Layer 10 of a small transformer language model trained on English Wikipedia (15 layers, counted from 0, width 128).
A neuron adds its activation times its output weights to the MLP's output. To switch it off is to set its activation to zero at one token and run the rest of the model.

Output weights of the MLP neurons that the questions are about. A number n stands for (n - 500) times 0.0018.
n61: 401,689,514,491,479,541,368,622,265,518,475,571,352,553,748,624,717,692,641,389,548,337,482,464,428,436,518,500,470,428,447,565,429,475,474,362,514,497,482,479,705,531,494,540,473,485,456,444,552,475,490,541,561,359,462,613,506,611,569,503,497,475,459,372,517,526,322,482,516,515,392,363,297,439,537,488,590,520,553,578,429,529,455,490,610,592,479,587,456,674,424,567,548,428,412,473,363,693,424,725,475,590,686,411,570,355,520,595,388,415,525,514,529,313,649,488,320,529,633,509,528,700,270,382,610,613,472,485
n69: 615,429,421,511,459,475,399,387,599,663,650,546,618,803,614,425,445,350,423,574,516,416,517,536,667,396,456,586,488,737,503,397,609,642,432,468,437,560,375,296,476,282,561,643,465,511,537,417,578,509,484,457,482,663,556,313,517,388,759,255,442,566,457,470,579,463,439,655,591,518,421,497,591,531,430,477,556,445,438,512,503,424,444,408,594,415,544,411,398,353,486,525,198,535,373,553,579,539,362,584,533,694,492,452,420,584,580,452,548,457,524,484,480,549,645,682,461,561,378,491,539,508,455,445,439,514,384,562
n73: 820,530,514,402,453,642,483,401,523,468,540,532,497,656,509,682,468,381,381,466,387,490,689,450,712,482,362,467,633,552,473,515,479,534,424,426,530,523,414,510,462,640,515,751,503,511,463,236,416,491,618,633,565,432,508,468,323,548,491,414,465,515,439,434,565,514,410,703,515,570,521,430,483,659,411,575,415,505,470,338,378,403,603,421,637,530,535,424,695,624,525,494,197,617,447,521,427,525,523,683,434,450,558,385,403,611,628,463,476,349,323,463,362,534,492,658,621,480,454,438,586,379,479,456,645,491,508,497
n77: 359,617,557,476,458,573,490,666,564,549,320,458,759,529,657,682,410,700,566,446,429,441,257,603,672,525,567,475,444,463,484,525,547,346,429,518,336,404,599,536,605,467,482,514,423,380,544,421,446,489,656,514,376,416,517,545,507,253,679,684,486,428,476,379,116,660,507,649,555,385,465,329,408,382,703,792,626,480,410,358,475,431,426,626,408,484,479,474,611,641,635,338,468,539,610,433,576,450,353,726,550,463,385,533,606,518,653,527,608,581,314,529,439,401,463,561,579,510,439,708,334,619,539,497,541,483,267,236
n153: 497,362,399,379,434,482,497,693,418,618,509,522,404,385,570,444,506,389,468,374,551,452,679,606,424,534,525,423,540,589,534,386,412,352,342,398,513,541,558,439,534,449,529,526,707,345,653,478,595,491,656,605,646,482,419,531,662,463,571,519,483,361,589,557,538,486,721,428,591,608,585,390,448,598,503,400,303,545,539,386,488,389,514,446,533,484,486,412,536,525,434,554,463,513,406,335,442,617,688,628,708,485,450,519,470,386,489,465,331,518,558,562,503,566,398,529,614,554,523,625,473,397,240,484,611,570,383,557
n174: 611,671,549,652,677,312,503,420,448,353,324,587,493,662,322,387,614,503,440,487,446,608,549,507,558,486,558,791,361,539,472,514,584,642,451,331,465,526,448,550,371,404,465,400,354,398,385,428,548,580,575,344,653,839,526,557,626,262,442,601,450,524,394,404,471,710,623,497,335,253,571,441,412,572,372,699,423,283,478,553,605,494,524,254,752,619,402,536,532,437,640,572,589,415,524,568,657,500,401,650,348,457,377,539,464,562,385,416,514,426,641,543,451,507,709,600,544,426,525,358,628,509,521,405,540,460,370,490
n186: 567,441,494,359,633,561,626,561,601,451,567,454,601,561,665,566,521,497,218,447,526,380,563,457,470,503,423,310,383,529,440,475,589,741,518,383,612,673,423,378,340,506,516,547,718,446,357,563,569,440,607,250,460,538,344,701,588,440,675,327,406,487,653,450,426,518,424,456,608,446,528,510,429,361,532,319,329,434,395,535,376,642,417,655,521,560,479,520,477,446,385,367,480,591,435,568,586,582,398,643,497,651,491,415,378,496,518,611,440,506,444,475,603,494,363,497,486,520,554,411,633,691,550,537,560,503,641,577
n195: 575,566,378,415,258,456,373,641,572,625,547,484,497,456,484,430,455,446,768,283,781,474,453,507,416,467,617,526,698,524,304,553,263,527,559,516,618,437,465,393,497,398,467,362,578,633,393,516,368,610,507,389,552,558,366,577,466,384,390,482,522,254,500,651,849,500,401,539,497,583,500,430,594,522,608,567,452,497,610,604,420,540,415,471,400,624,410,455,394,510,448,450,624,308,628,451,590,659,456,411,440,604,564,550,503,361,500,385,554,544,387,665,522,443,426,599,536,337,518,796,469,610,672,454,586,506,515,435
n302: 479,532,493,401,465,504,638,490,493,479,518,462,381,438,444,583,500,393,520,650,474,444,517,617,355,571,525,479,553,747,379,612,601,515,402,567,454,500,575,352,387,503,362,564,676,486,367,356,457,493,388,386,592,496,493,521,318,553,349,586,420,705,472,728,594,582,642,543,420,511,500,287,561,608,380,400,374,556,287,573,692,544,697,516,456,288,430,519,393,786,328,693,848,454,223,688,605,733,335,545,525,650,365,423,633,500,289,570,591,658,306,526,423,480,403,632,632,510,548,461,337,452,618,460,299,486,309,493
n319: 819,461,586,637,532,620,691,528,349,437,383,487,585,586,389,425,437,481,602,537,340,602,606,658,387,494,494,784,484,343,693,661,513,490,616,417,452,795,546,547,391,527,375,432,529,378,528,401,484,388,649,509,426,413,577,652,482,414,305,470,418,464,591,374,531,537,714,471,368,362,398,576,519,448,521,734,535,444,477,612,638,469,510,400,509,393,510,552,503,272,557,580,529,527,384,577,596,427,319,497,552,527,360,540,602,367,438,491,438,457,614,581,500,484,567,510,524,391,521,254,247,584,585,509,541,421,413,446
n365: 382,312,329,496,858,306,576,710,612,385,472,504,313,661,473,523,519,477,460,66,409,479,477,625,414,414,415,465,318,338,377,404,632,670,444,817,609,786,496,597,554,460,456,716,574,511,642,338,571,408,394,360,617,504,429,708,667,299,640,435,416,583,500,433,701,605,538,614,271,667,523,391,635,422,570,401,296,493,582,580,576,466,554,513,493,439,519,379,484,417,406,619,648,615,270,687,696,589,542,569,441,603,449,500,414,576,297,515,301,290,401,384,463,583,504,378,587,632,582,481,533,443,654,362,470,469,772,558
n408: 595,573,613,535,660,582,541,320,526,488,459,343,401,550,455,571,420,515,475,689,484,268,608,315,390,536,560,518,593,491,341,645,488,381,448,452,340,453,634,640,392,406,450,454,464,503,558,675,589,395,573,424,518,331,509,276,549,477,620,447,488,469,565,485,543,436,521,454,460,466,494,458,628,575,534,629,312,517,591,354,593,655,422,520,352,743,587,558,294,468,542,552,615,539,461,554,237,517,503,639,405,564,463,517,366,457,474,523,305,415,540,465,552,532,489,527,452,520,558,663,511,664,699,584,417,435,452,491
n418: 820,439,599,650,632,682,296,494,486,469,488,435,512,524,466,646,492,567,454,514,594,345,492,440,527,359,517,569,428,351,407,485,303,488,349,511,447,600,694,484,469,560,600,599,563,550,486,444,474,562,560,548,460,265,752,557,607,444,357,513,492,526,567,367,557,423,444,390,512,609,483,568,494,448,446,534,429,662,550,467,603,330,251,481,448,534,509,558,452,550,337,500,681,474,483,494,362,516,469,536,541,457,639,416,536,455,544,478,312,548,430,619,555,666,451,520,604,505,542,451,495,469,351,428,539,565,513,391
n430: 213,596,431,389,515,627,478,541,394,436,603,575,613,496,485,671,545,720,621,544,435,466,493,202,420,504,439,769,648,472,514,348,453,381,780,655,713,530,489,504,565,532,574,754,416,337,467,611,673,168,452,437,259,627,453,715,725,516,485,415,609,508,329,323,453,562,582,627,335,519,621,434,518,438,662,619,421,496,490,531,555,382,337,593,383,232,349,435,692,697,361,252,520,574,271,420,461,485,681,416,485,698,518,442,596,515,643,247,629,587,504,548,511,485,360,473,592,356,559,401,482,431,566,287,537,522,436,565
n505: 513,557,717,397,376,445,614,458,643,458,522,566,623,449,633,517,493,351,480,456,583,506,445,521,486,432,602,479,514,441,342,540,631,286,405,528,507,308,719,829,535,533,595,486,609,345,544,493,339,678,474,224,354,677,622,511,324,359,398,603,430,496,576,425,541,678,385,771,361,667,451,477,490,456,457,441,612,674,360,325,282,525,458,540,377,585,577,515,452,479,639,463,546,657,404,617,708,432,362,519,442,541,606,446,428,32,541,476,384,651,403,430,456,654,567,435,444,430,309,712,420,548,795,513,476,476,530,475
n511: 375,497,436,535,503,525,497,536,480,566,617,667,590,475,560,459,428,515,474,582,465,492,544,530,468,372,440,567,482,623,396,649,385,668,515,449,310,624,368,156,403,431,553,488,436,326,512,441,423,522,538,450,509,620,338,566,491,523,588,477,613,481,450,291,517,556,536,665,513,189,464,507,640,547,540,547,371,514,628,478,531,449,582,385,646,573,768,627,647,547,398,439,484,618,564,500,559,494,453,532,515,497,404,756,679,374,491,558,516,560,503,445,341,494,486,383,486,348,447,430,657,370,608,384,637,464,333,594

Each question names a token from some text and the token that comes next. It shows the activations a of the neurons there, in the order above. A number n stands for (n - 500) times 0.011.

Then comes g, the gradient of the next token's log-probability with respect to the MLP's output, scaled to length 1. A neuron's effect is roughly proportional to its activation times (output weights . g). A number n stands for (n - 500) times 0.00087.

" Kar", then "ls"
a: 500,485,486,500,500,500,488,499,500,491,498,493,493,500,711,496
g: 490,571,612,290,439,408,486,479,395,646,554,603,692,582,542,704,513,458,548,460,651,501,600,371,511,413,455,675,667,438,567,632,526,533,606,580,329,632,624,364,412,395,443,532,471,359,497,371,431,520,446,434,463,421,455,332,505,537,400,542,284,487,589,535,675,514,497,659,625,601,629,433,433,437,667,362,577,447,400,493,416,585,391,651,439,431,539,606,452,461,607,180,590,591,566,638,500,370,555,576,629,679,508,426,456,329,542,559,428,430,394,311,456,587,455,418,344,524,494,378,519,560,462,633,492,387,421,579
Switching off which neuron hurts the next token most? n505

"duction", then " in"
a: 616,532,488,497,546,497,499,485,500,485,500,680,486,500,500,500
g: 554,507,832,527,484,531,481,413,620,384,417,471,398,690,562,627,337,393,609,786,373,451,571,458,526,534,489,485,521,585,476,589,634,490,612,484,494,477,658,431,323,550,496,421,479,479,368,625,483,529,548,583,488,443,507,483,423,669,416,596,490,265,613,590,473,577,565,276,501,585,390,494,582,428,505,561,422,419,552,581,540,619,465,542,415,641,487,563,321,425,322,519,401,507,334,532,592,340,302,262,456,585,561,430,553,521,217,464,477,631,520,446,496,517,426,610,729,439,517,523,524,571,430,609,504,367,501,512
Switching off which neuron hurts the next token most? n408

" F", then "at"
a: 486,495,499,486,497,496,500,485,492,500,487,485,525,492,493,495
g: 496,465,326,332,395,435,683,614,389,416,583,500,424,580,530,448,684,546,494,564,291,548,499,570,517,637,657,450,583,450,573,516,443,647,529,528,457,465,606,492,330,451,565,627,481,506,419,692,551,433,610,467,469,528,704,448,576,569,570,473,554,515,469,576,467,558,477,347,434,364,347,516,647,454,531,561,397,288,387,317,571,589,642,468,486,488,404,300,496,493,251,705,449,577,264,369,544,346,446,537,706,491,511,559,553,688,624,579,639,497,537,349,456,447,412,420,649,364,441,462,484,451,581,518,688,386,524,520
Which neuron, switched off, raises the next token's probability most? n418

" ", then "04"
a: 485,569,499,496,494,494,643,500,500,485,490,486,494,499,564,498
g: 449,411,621,467,426,412,387,474,518,409,466,546,497,571,574,594,410,550,670,677,442,413,590,442,501,547,394,304,487,705,388,480,421,587,347,413,622,429,519,404,530,559,407,518,492,542,586,543,554,506,275,412,817,484,501,537,583,399,673,404,733,459,570,582,496,556,487,404,477,355,449,475,494,435,423,419,419,534,549,386,469,524,486,445,576,573,567,680,497,374,430,539,696,395,384,595,703,452,533,439,257,289,579,509,446,579,529,500,394,385,668,651,334,543,428,648,428,610,523,333,560,513,510,401,524,568,702,642
Switching off which neuron hurts the next token most? n186

"n", then " from"
a: 495,493,491,500,485,495,485,495,495,485,580,486,598,485,539,498
g: 674,567,711,600,541,539,522,397,666,474,542,514,521,539,508,338,513,569,383,496,505,515,582,400,520,470,604,266,267,480,430,670,415,498,434,450,374,546,413,632,467,468,448,476,548,556,599,444,355,618,531,509,382,321,505,144,522,441,493,696,559,489,577,543,507,485,383,366,211,646,463,515,556,458,408,578,507,456,398,608,499,587,320,533,479,584,498,392,562,592,494,455,525,535,447,543,440,591,389,482,473,569,547,564,558,386,550,464,363,556,581,405,685,453,562,779,486,580,498,676,310,514,629,544,581,299,599,523
Switching off which neuron hurts the next token most? n418

"-", then " L"
a: 487,913,921,518,485,495,487,492,495,495,500,485,485,493,485,790
g: 622,552,617,478,368,506,507,331,444,396,589,616,553,577,227,566,562,609,637,468,501,596,382,600,626,301,539,657,638,569,438,578,487,414,717,476,299,402,560,440,408,567,500,574,507,556,539,695,561,334,407,544,453,576,491,580,584,736,608,626,376,421,518,609,489,601,531,668,447,536,468,460,373,623,316,414,512,446,475,573,336,465,554,349,543,528,505,387,495,424,578,505,470,264,598,448,535,440,544,579,496,480,402,333,483,484,495,370,583,522,504,548,468,525,342,770,532,443,489,550,391,209,546,484,482,516,359,502
Switching off which neuron hurts the next token most? n73

"|", then " "
a: 488,844,891,519,490,498,488,491,490,498,496,486,485,493,485,711
g: 397,293,437,458,690,544,615,620,625,375,702,344,661,528,417,439,538,365,536,642,368,388,653,422,457,663,469,495,394,389,437,541,388,548,553,496,405,582,398,500,442,514,532,502,530,483,421,470,462,645,564,622,414,619,510,446,493,338,685,502,463,450,310,507,464,458,256,473,487,572,514,600,461,611,665,546,345,441,566,371,476,448,444,562,381,464,273,423,395,420,621,535,446,505,413,497,776,409,565,476,591,558,718,520,428,442,605,632,671,524,407,518,559,595,443,482,670,416,431,519,578,559,766,470,479,491,514,359
Switching off which neuron hurts the next token most? n69

" Pos", then "."
a: 516,517,502,622,490,530,497,668,500,485,498,500,487,485,500,486
g: 402,674,286,515,545,466,514,558,664,433,587,546,318,348,403,359,453,549,518,478,419,551,555,508,567,577,560,428,457,497,388,409,502,528,624,486,640,465,394,569,626,470,367,355,629,641,520,622,410,480,562,589,466,531,487,451,608,480,571,444,662,382,495,482,544,452,490,554,477,730,274,570,503,591,627,655,592,494,449,541,560,685,298,497,386,421,343,498,685,507,590,569,489,700,774,480,462,494,343,320,389,542,592,483,498,482,379,473,525,451,456,509,666,335,451,606,453,432,440,594,441,507,402,505,669,233,421,350
Switching off which neuron hurts the next token most? n195

" the", then " H"
a: 487,749,635,492,513,492,485,494,494,485,499,509,486,485,493,530
g: 551,411,568,455,556,475,435,523,249,692,536,439,369,472,413,666,468,623,557,711,474,374,551,528,570,375,328,415,479,554,600,620,415,481,419,410,327,596,435,300,620,588,447,474,564,668,486,620,647,417,596,532,581,538,491,622,606,665,526,639,425,473,503,558,420,404,594,609,471,288,502,459,513,522,420,431,783,512,531,441,586,625,531,416,534,313,550,435,480,517,511,627,491,281,505,362,415,589,408,534,450,614,436,622,415,620,290,417,378,358,592,359,394,644,545,638,409,467,524,571,529,372,429,403,550,555,464,641
Switching off which neuron hurts the next token most? n69

"are", then "t"
a: 498,497,496,500,492,485,488,485,490,491,500,485,500,497,500,504
g: 415,541,474,331,403,523,554,593,573,497,651,522,519,287,498,603,477,301,504,624,470,665,465,420,410,451,535,579,686,502,549,409,465,368,560,562,622,512,488,332,569,459,486,647,399,619,464,522,362,504,615,705,734,540,389,620,495,712,479,510,537,551,501,595,421,494,389,411,511,505,533,516,628,515,608,593,312,511,520,477,487,341,455,443,386,395,489,540,610,416,530,525,515,710,493,525,413,537,535,473,265,300,611,430,290,490,397,375,559,229,482,601,410,689,434,483,554,472,630,364,476,433,650,730,493,465,552,423
Switching off which neuron hurts the next token most? n174

" (", then "com"
a: 495,774,735,490,495,485,709,499,485,493,498,498,489,493,492,508
g: 527,386,573,221,488,461,415,625,345,701,326,673,595,436,569,515,467,490,582,536,463,487,283,360,318,406,582,576,500,533,415,364,431,703,362,523,441,284,517,558,383,470,447,496,446,394,466,499,360,457,464,585,717,625,499,461,444,637,575,470,594,451,591,556,599,445,331,720,438,631,444,464,541,478,540,566,684,391,422,518,644,498,459,661,505,516,636,333,502,462,550,554,511,442,413,546,576,592,385,585,524,541,508,626,570,517,533,268,590,407,521,615,487,553,568,372,431,386,622,646,440,729,379,547,538,524,382,466
Switching off which neuron hurts the next token most? n69

" was", then " reported"
a: 498,489,499,607,485,574,485,491,581,500,485,544,486,664,500,497
g: 496,640,333,610,734,251,612,612,535,529,643,455,584,539,499,775,427,588,622,306,509,544,420,430,433,603,482,569,283,422,462,479,513,472,287,550,474,512,571,435,586,602,502,427,410,266,372,615,572,496,576,426,550,555,598,441,434,304,566,351,684,537,370,404,449,602,490,531,450,483,512,241,563,379,494,446,602,561,557,507,564,559,441,530,618,357,448,559,374,624,524,475,469,312,411,532,454,529,616,362,508,639,563,727,396,507,427,542,390,638,482,502,592,364,512,599,493,591,531,570,363,518,503,380,469,544,517,622
Switching off which neuron hurts the next token most? n430

" e", then "uro"
a: 491,489,512,488,493,498,486,489,485,499,499,500,586,510,498,494
g: 533,480,536,700,458,436,284,498,413,703,536,441,635,422,478,439,527,600,545,497,430,607,573,587,469,520,271,480,602,366,428,144,330,464,443,451,675,543,603,487,746,409,488,392,464,663,677,485,457,520,567,374,512,513,435,595,406,465,624,554,457,523,581,524,294,438,410,395,540,608,447,627,552,493,335,442,596,402,531,545,559,489,670,461,573,457,321,618,519,377,570,493,587,604,545,359,236,383,528,535,511,527,524,616,544,593,576,550,542,438,442,482,434,497,534,473,298,513,388,718,538,445,566,462,606,548,645,387
Switching off which neuron hurts the next token most? n302

" he", then " worked"
a: 495,512,486,516,486,498,491,497,486,489,491,614,485,568,500,491
g: 328,513,455,507,493,581,410,376,508,515,374,570,510,500,646,732,560,418,374,542,547,666,346,496,458,456,617,367,453,459,529,388,688,598,401,576,644,509,430,512,507,419,374,361,403,696,535,463,636,647,457,674,600,465,446,533,457,426,462,217,673,479,401,522,429,509,543,505,577,533,466,628,552,428,470,611,535,416,476,645,656,427,306,483,579,542,545,412,677,438,530,519,547,491,727,545,602,536,494,247,379,513,496,547,549,499,510,519,336,530,340,339,372,681,660,569,326,413,565,618,499,460,478,518,597,469,356,329
Which neuron, switched off, raises the next token's probability most? n408

"ism", then " with"
a: 489,594,565,499,551,499,485,498,498,629,500,496,581,500,488,493
g: 534,418,641,622,424,508,637,441,429,530,307,428,677,604,521,589,587,575,540,473,732,498,682,524,376,346,555,478,337,449,357,490,494,330,422,418,430,529,440,511,511,390,291,586,638,633,332,530,430,482,605,331,424,439,466,534,370,478,412,395,454,602,562,537,593,572,450,418,443,616,458,549,579,439,435,621,411,646,485,477,547,471,455,541,451,660,549,391,568,403,537,573,491,228,554,738,489,530,418,616,663,539,515,308,519,487,436,466,484,460,355,573,617,518,289,530,506,590,485,476,384,559,632,730,712,623,354,471
Switching off which neuron hurts the next token most? n319

" of", then " this"
a: 489,496,585,494,499,486,485,486,486,499,498,494,501,486,500,493
g: 521,345,640,547,549,381,580,612,426,434,741,560,537,590,612,508,431,426,525,458,639,403,305,518,511,404,355,575,640,443,460,667,483,647,610,648,381,442,560,584,660,555,646,696,515,587,524,422,480,589,552,415,356,697,510,488,302,347,276,325,593,413,532,424,429,424,398,652,445,553,639,261,524,681,364,458,339,561,501,468,602,618,600,492,538,410,498,411,457,436,444,381,585,506,455,643,565,568,663,540,467,353,545,489,605,517,528,513,500,584,425,377,558,449,262,438,322,429,533,585,464,550,419,446,498,479,448,508
Switching off which neuron hurts the next token most? n73

".", then " In"
a: 489,969,954,579,491,496,504,500,486,485,493,514,492,511,488,776
g: 467,363,632,487,619,535,291,530,420,666,511,498,438,474,492,505,344,480,560,607,348,473,442,381,632,558,634,606,603,526,455,483,469,708,749,516,658,416,442,495,393,570,520,397,695,454,429,564,594,475,590,490,640,664,452,306,467,626,549,568,531,244,364,272,449,462,558,550,484,429,469,444,494,707,520,441,387,450,550,577,578,603,547,563,585,509,591,338,374,446,288,410,478,636,640,389,595,497,596,275,470,576,423,478,494,448,449,433,451,469,493,673,326,638,531,606,497,457,546,694,508,487,415,529,453,443,413,326
Switching off which neuron hurts the next token most? n511

" the", then " new"
a: 556,632,698,489,489,500,494,487,498,486,500,549,489,494,500,653
g: 534,369,606,574,566,480,407,563,635,576,452,516,424,515,422,513,362,571,562,481,649,589,445,521,299,476,380,470,634,656,542,675,598,525,431,701,454,378,519,394,544,433,513,316,410,591,620,606,558,396,339,582,629,525,400,254,607,374,387,619,489,621,347,484,667,638,393,425,630,436,553,550,476,382,476,343,510,470,511,481,565,573,467,675,298,492,426,524,603,636,544,423,465,549,457,505,247,346,489,635,598,439,361,483,431,464,366,464,609,524,529,448,534,337,542,666,483,666,524,572,516,489,582,544,219,446,585,612
Switching off which neuron hurts the next token most? n408

" form", then "ation"
a: 536,491,593,488,490,500,491,500,500,491,500,485,492,500,495,497
g: 346,596,366,555,460,524,567,478,591,518,668,479,335,379,605,667,416,508,630,482,340,423,586,544,441,448,538,443,643,409,511,387,521,496,652,601,464,650,548,320,506,494,514,416,357,517,431,353,386,502,484,609,609,420,691,426,424,570,487,517,542,633,461,483,519,438,562,251,609,621,570,507,556,660,582,639,330,450,543,419,343,618,640,247,735,562,580,453,506,418,496,649,493,589,509,445,684,447,503,493,272,394,597,377,384,500,353,468,453,463,469,521,340,443,650,605,498,473,481,663,408,532,664,466,613,433,500,346
Switching off which neuron hurts the next token most? n73

" including", then " high"
a: 516,756,646,485,486,490,485,493,489,499,492,485,491,495,500,485
g: 591,579,550,493,566,612,320,770,468,592,441,604,624,670,589,500,490,510,485,505,330,450,260,524,324,593,554,371,574,471,563,573,458,545,486,666,330,426,546,654,369,459,585,462,479,561,456,541,514,587,467,349,440,537,675,519,525,320,491,553,399,389,467,345,493,723,277,530,518,530,586,375,802,603,469,550,485,508,598,590,609,607,448,571,481,408,458,426,347,602,554,472,424,602,700,610,518,414,440,586,501,558,518,455,363,429,529,453,570,517,520,323,430,528,468,614,297,471,353,591,545,451,357,453,500,293,455,402
Switching off which neuron hurts the next token most? n69

" Christ", then "oph"
a: 497,489,497,497,499,485,493,497,517,488,488,512,559,486,518,492
g: 463,311,566,537,542,352,526,445,423,512,399,622,423,647,415,332,585,524,301,572,473,540,519,340,457,565,423,605,392,554,526,489,491,507,506,564,639,499,542,521,442,337,438,401,459,492,367,519,626,849,600,543,478,666,555,419,459,407,519,510,566,437,611,586,525,581,291,637,626,577,375,481,537,478,548,350,460,576,645,415,345,596,467,499,443,484,448,506,515,616,610,371,463,518,600,566,407,518,499,532,668,401,377,582,855,472,263,551,533,368,401,401,473,340,386,488,419,502,521,684,471,412,663,621,429,461,595,624
Which neuron, switched off, raises the next token's probability most? n418

" As", then " a"
a: 492,495,492,499,486,764,493,494,543,486,497,584,485,516,500,499
g: 536,563,700,540,420,652,633,430,431,538,551,583,436,472,610,594,521,408,493,691,382,345,479,479,498,517,546,636,546,318,474,442,487,494,547,454,448,656,652,480,503,419,621,586,196,611,463,466,424,381,573,543,622,433,487,490,639,427,430,573,386,369,386,467,530,486,586,346,490,371,418,551,619,325,411,771,294,526,496,455,320,517,613,340,537,744,467,551,571,599,706,663,497,544,466,545,468,441,482,430,482,380,430,616,452,424,378,548,343,505,538,414,496,612,497,559,399,419,492,396,602,537,520,695,497,613,540,265
Switching off which neuron hurts the next token most? n174

" which", then " he"
a: 485,528,485,489,493,487,491,492,489,490,494,635,491,489,499,491
g: 578,525,474,401,450,422,508,553,461,467,476,380,626,443,495,453,630,420,317,695,574,528,408,454,497,603,464,469,514,519,376,404,685,609,611,424,429,529,629,466,554,338,502,550,454,403,577,602,356,457,654,339,635,655,514,673,454,348,491,552,593,385,623,489,588,467,773,572,613,626,655,600,376,496,581,577,499,469,398,356,600,712,541,476,408,466,593,477,472,413,499,370,478,371,425,323,400,426,515,728,388,365,500,426,431,524,365,680,590,499,701,288,541,636,586,447,460,475,414,372,572,529,540,351,374,536,356,551
Switching off which neuron hurts the next token most? n408

" Congress", then ".\n\n"
a: 525,502,515,486,625,492,490,497,496,507,485,488,485,500,565,486
g: 394,351,334,390,386,575,351,573,439,393,839,526,518,408,451,306,586,466,556,415,511,481,579,487,692,575,545,408,474,307,584,596,398,527,697,417,592,561,562,510,581,474,554,528,628,527,509,568,653,564,715,512,398,665,461,393,441,353,511,622,509,330,496,412,590,556,645,462,473,431,520,550,485,559,499,567,546,328,251,446,560,585,342,471,423,457,553,587,663,400,485,563,545,691,599,556,432,486,422,464,688,616,597,522,449,482,331,365,441,384,476,587,596,496,532,583,490,500,576,499,556,601,437,389,343,273,384,457
Switching off which neuron hurts the next token most? n153

"E", then ")"
a: 500,487,490,499,498,485,486,491,493,499,495,486,553,495,584,497
g: 528,371,404,432,713,429,542,706,566,311,496,339,469,626,684,523,399,360,658,559,532,440,496,478,560,379,506,508,340,497,483,607,469,431,337,316,468,456,668,475,430,698,632,514,363,456,466,583,650,540,629,549,347,544,439,395,544,532,364,426,576,480,460,421,531,607,685,453,234,400,739,617,477,491,432,457,418,448,435,447,312,462,690,550,605,556,551,488,489,551,546,515,576,402,289,414,678,411,493,554,595,575,614,442,459,489,349,489,573,525,583,680,412,637,576,381,530,456,533,537,673,526,472,337,438,514,484,520
Switching off which neuron hurts the next token most? n505

",", then " R"
a: 502,486,487,490,504,601,491,487,494,495,494,485,486,494,485,487
g: 524,560,548,510,320,596,455,549,234,611,451,533,494,300,454,666,627,590,557,561,597,568,563,622,555,406,607,494,491,491,494,635,659,520,518,549,454,410,531,193,613,575,403,549,560,553,628,494,430,514,341,535,611,493,472,769,456,724,612,448,720,467,434,563,574,390,508,594,729,419,476,394,443,417,459,413,686,559,370,314,450,480,411,384,433,604,516,500,474,339,501,535,390,404,456,262,425,424,362,541,435,580,518,451,457,533,462,544,586,364,537,345,518,552,559,553,563,582,532,400,444,503,307,381,560,575,420,639
Which neuron, switched off, raises the next token's probability most? n174

"===", then " May"
a: 499,581,492,487,497,493,516,491,487,495,500,499,497,485,498,614
g: 748,580,595,400,558,510,648,674,311,475,557,556,422,311,484,585,498,570,531,620,429,513,424,437,613,417,409,590,363,249,447,466,346,475,278,368,477,614,541,623,331,626,502,348,490,579,557,344,394,661,603,595,426,490,389,534,406,696,579,390,426,389,516,588,648,589,564,562,678,397,403,625,480,446,683,445,448,527,427,501,690,478,420,395,465,667,637,525,419,452,606,728,475,513,485,397,618,473,539,434,582,546,428,597,562,511,513,457,398,416,540,395,460,511,488,570,477,419,526,547,520,529,275,505,459,391,350,620
Switching off which neuron hurts the next token most? n511

" so", then " without"
a: 500,486,500,500,499,499,500,488,490,496,498,502,485,570,500,495
g: 622,564,505,599,411,571,312,435,516,258,437,481,535,464,489,616,332,450,408,647,576,302,412,318,636,460,419,493,400,567,446,515,427,270,609,498,382,538,399,668,619,674,566,513,583,526,585,348,616,542,658,461,315,415,466,481,522,522,358,489,465,419,494,437,538,449,415,435,338,596,762,607,591,296,421,384,461,447,358,494,569,516,256,624,372,719,499,418,596,496,464,471,462,500,493,549,415,546,412,566,700,600,499,440,560,501,580,542,546,714,561,468,602,638,485,499,463,587,464,537,637,506,482,520,537,465,564,706
Switching off which neuron hurts the next token most? n430

" em", then "ph"
a: 496,485,490,500,641,485,496,489,498,535,500,490,493,486,494,505
g: 389,429,384,653,399,607,529,737,547,546,366,578,520,521,551,582,262,403,598,601,466,420,609,482,474,552,663,608,464,664,395,382,577,328,472,551,439,411,577,385,690,590,468,442,522,322,520,327,586,542,611,485,440,504,390,514,499,696,466,481,484,670,521,461,349,484,468,554,423,571,381,474,659,460,499,380,512,667,274,514,619,590,250,559,417,395,603,429,600,639,564,460,487,453,508,569,312,499,518,586,374,659,378,430,440,435,475,434,643,478,482,538,487,663,621,427,389,546,357,478,591,465,268,620,599,606,511,535
Switching off which neuron hurts the next token most? n153

" o", then "ct"
a: 500,511,496,499,485,499,485,488,488,495,500,487,488,487,493,495
g: 468,597,560,593,492,573,406,565,465,350,285,468,361,612,312,597,349,437,465,526,482,705,510,550,602,564,420,446,394,503,465,514,634,251,635,660,512,377,530,474,529,562,489,537,371,573,394,388,541,630,482,431,292,636,454,388,671,564,508,303,539,577,646,481,497,451,508,393,444,356,620,725,505,390,630,629,389,590,570,475,468,553,415,414,539,655,493,717,534,566,565,400,555,651,714,583,394,385,572,503,501,505,641,298,425,449,418,471,475,540,421,326,546,476,384,531,435,609,527,437,391,477,701,580,389,456,461,588
Switching off which neuron hurts the next token most? n153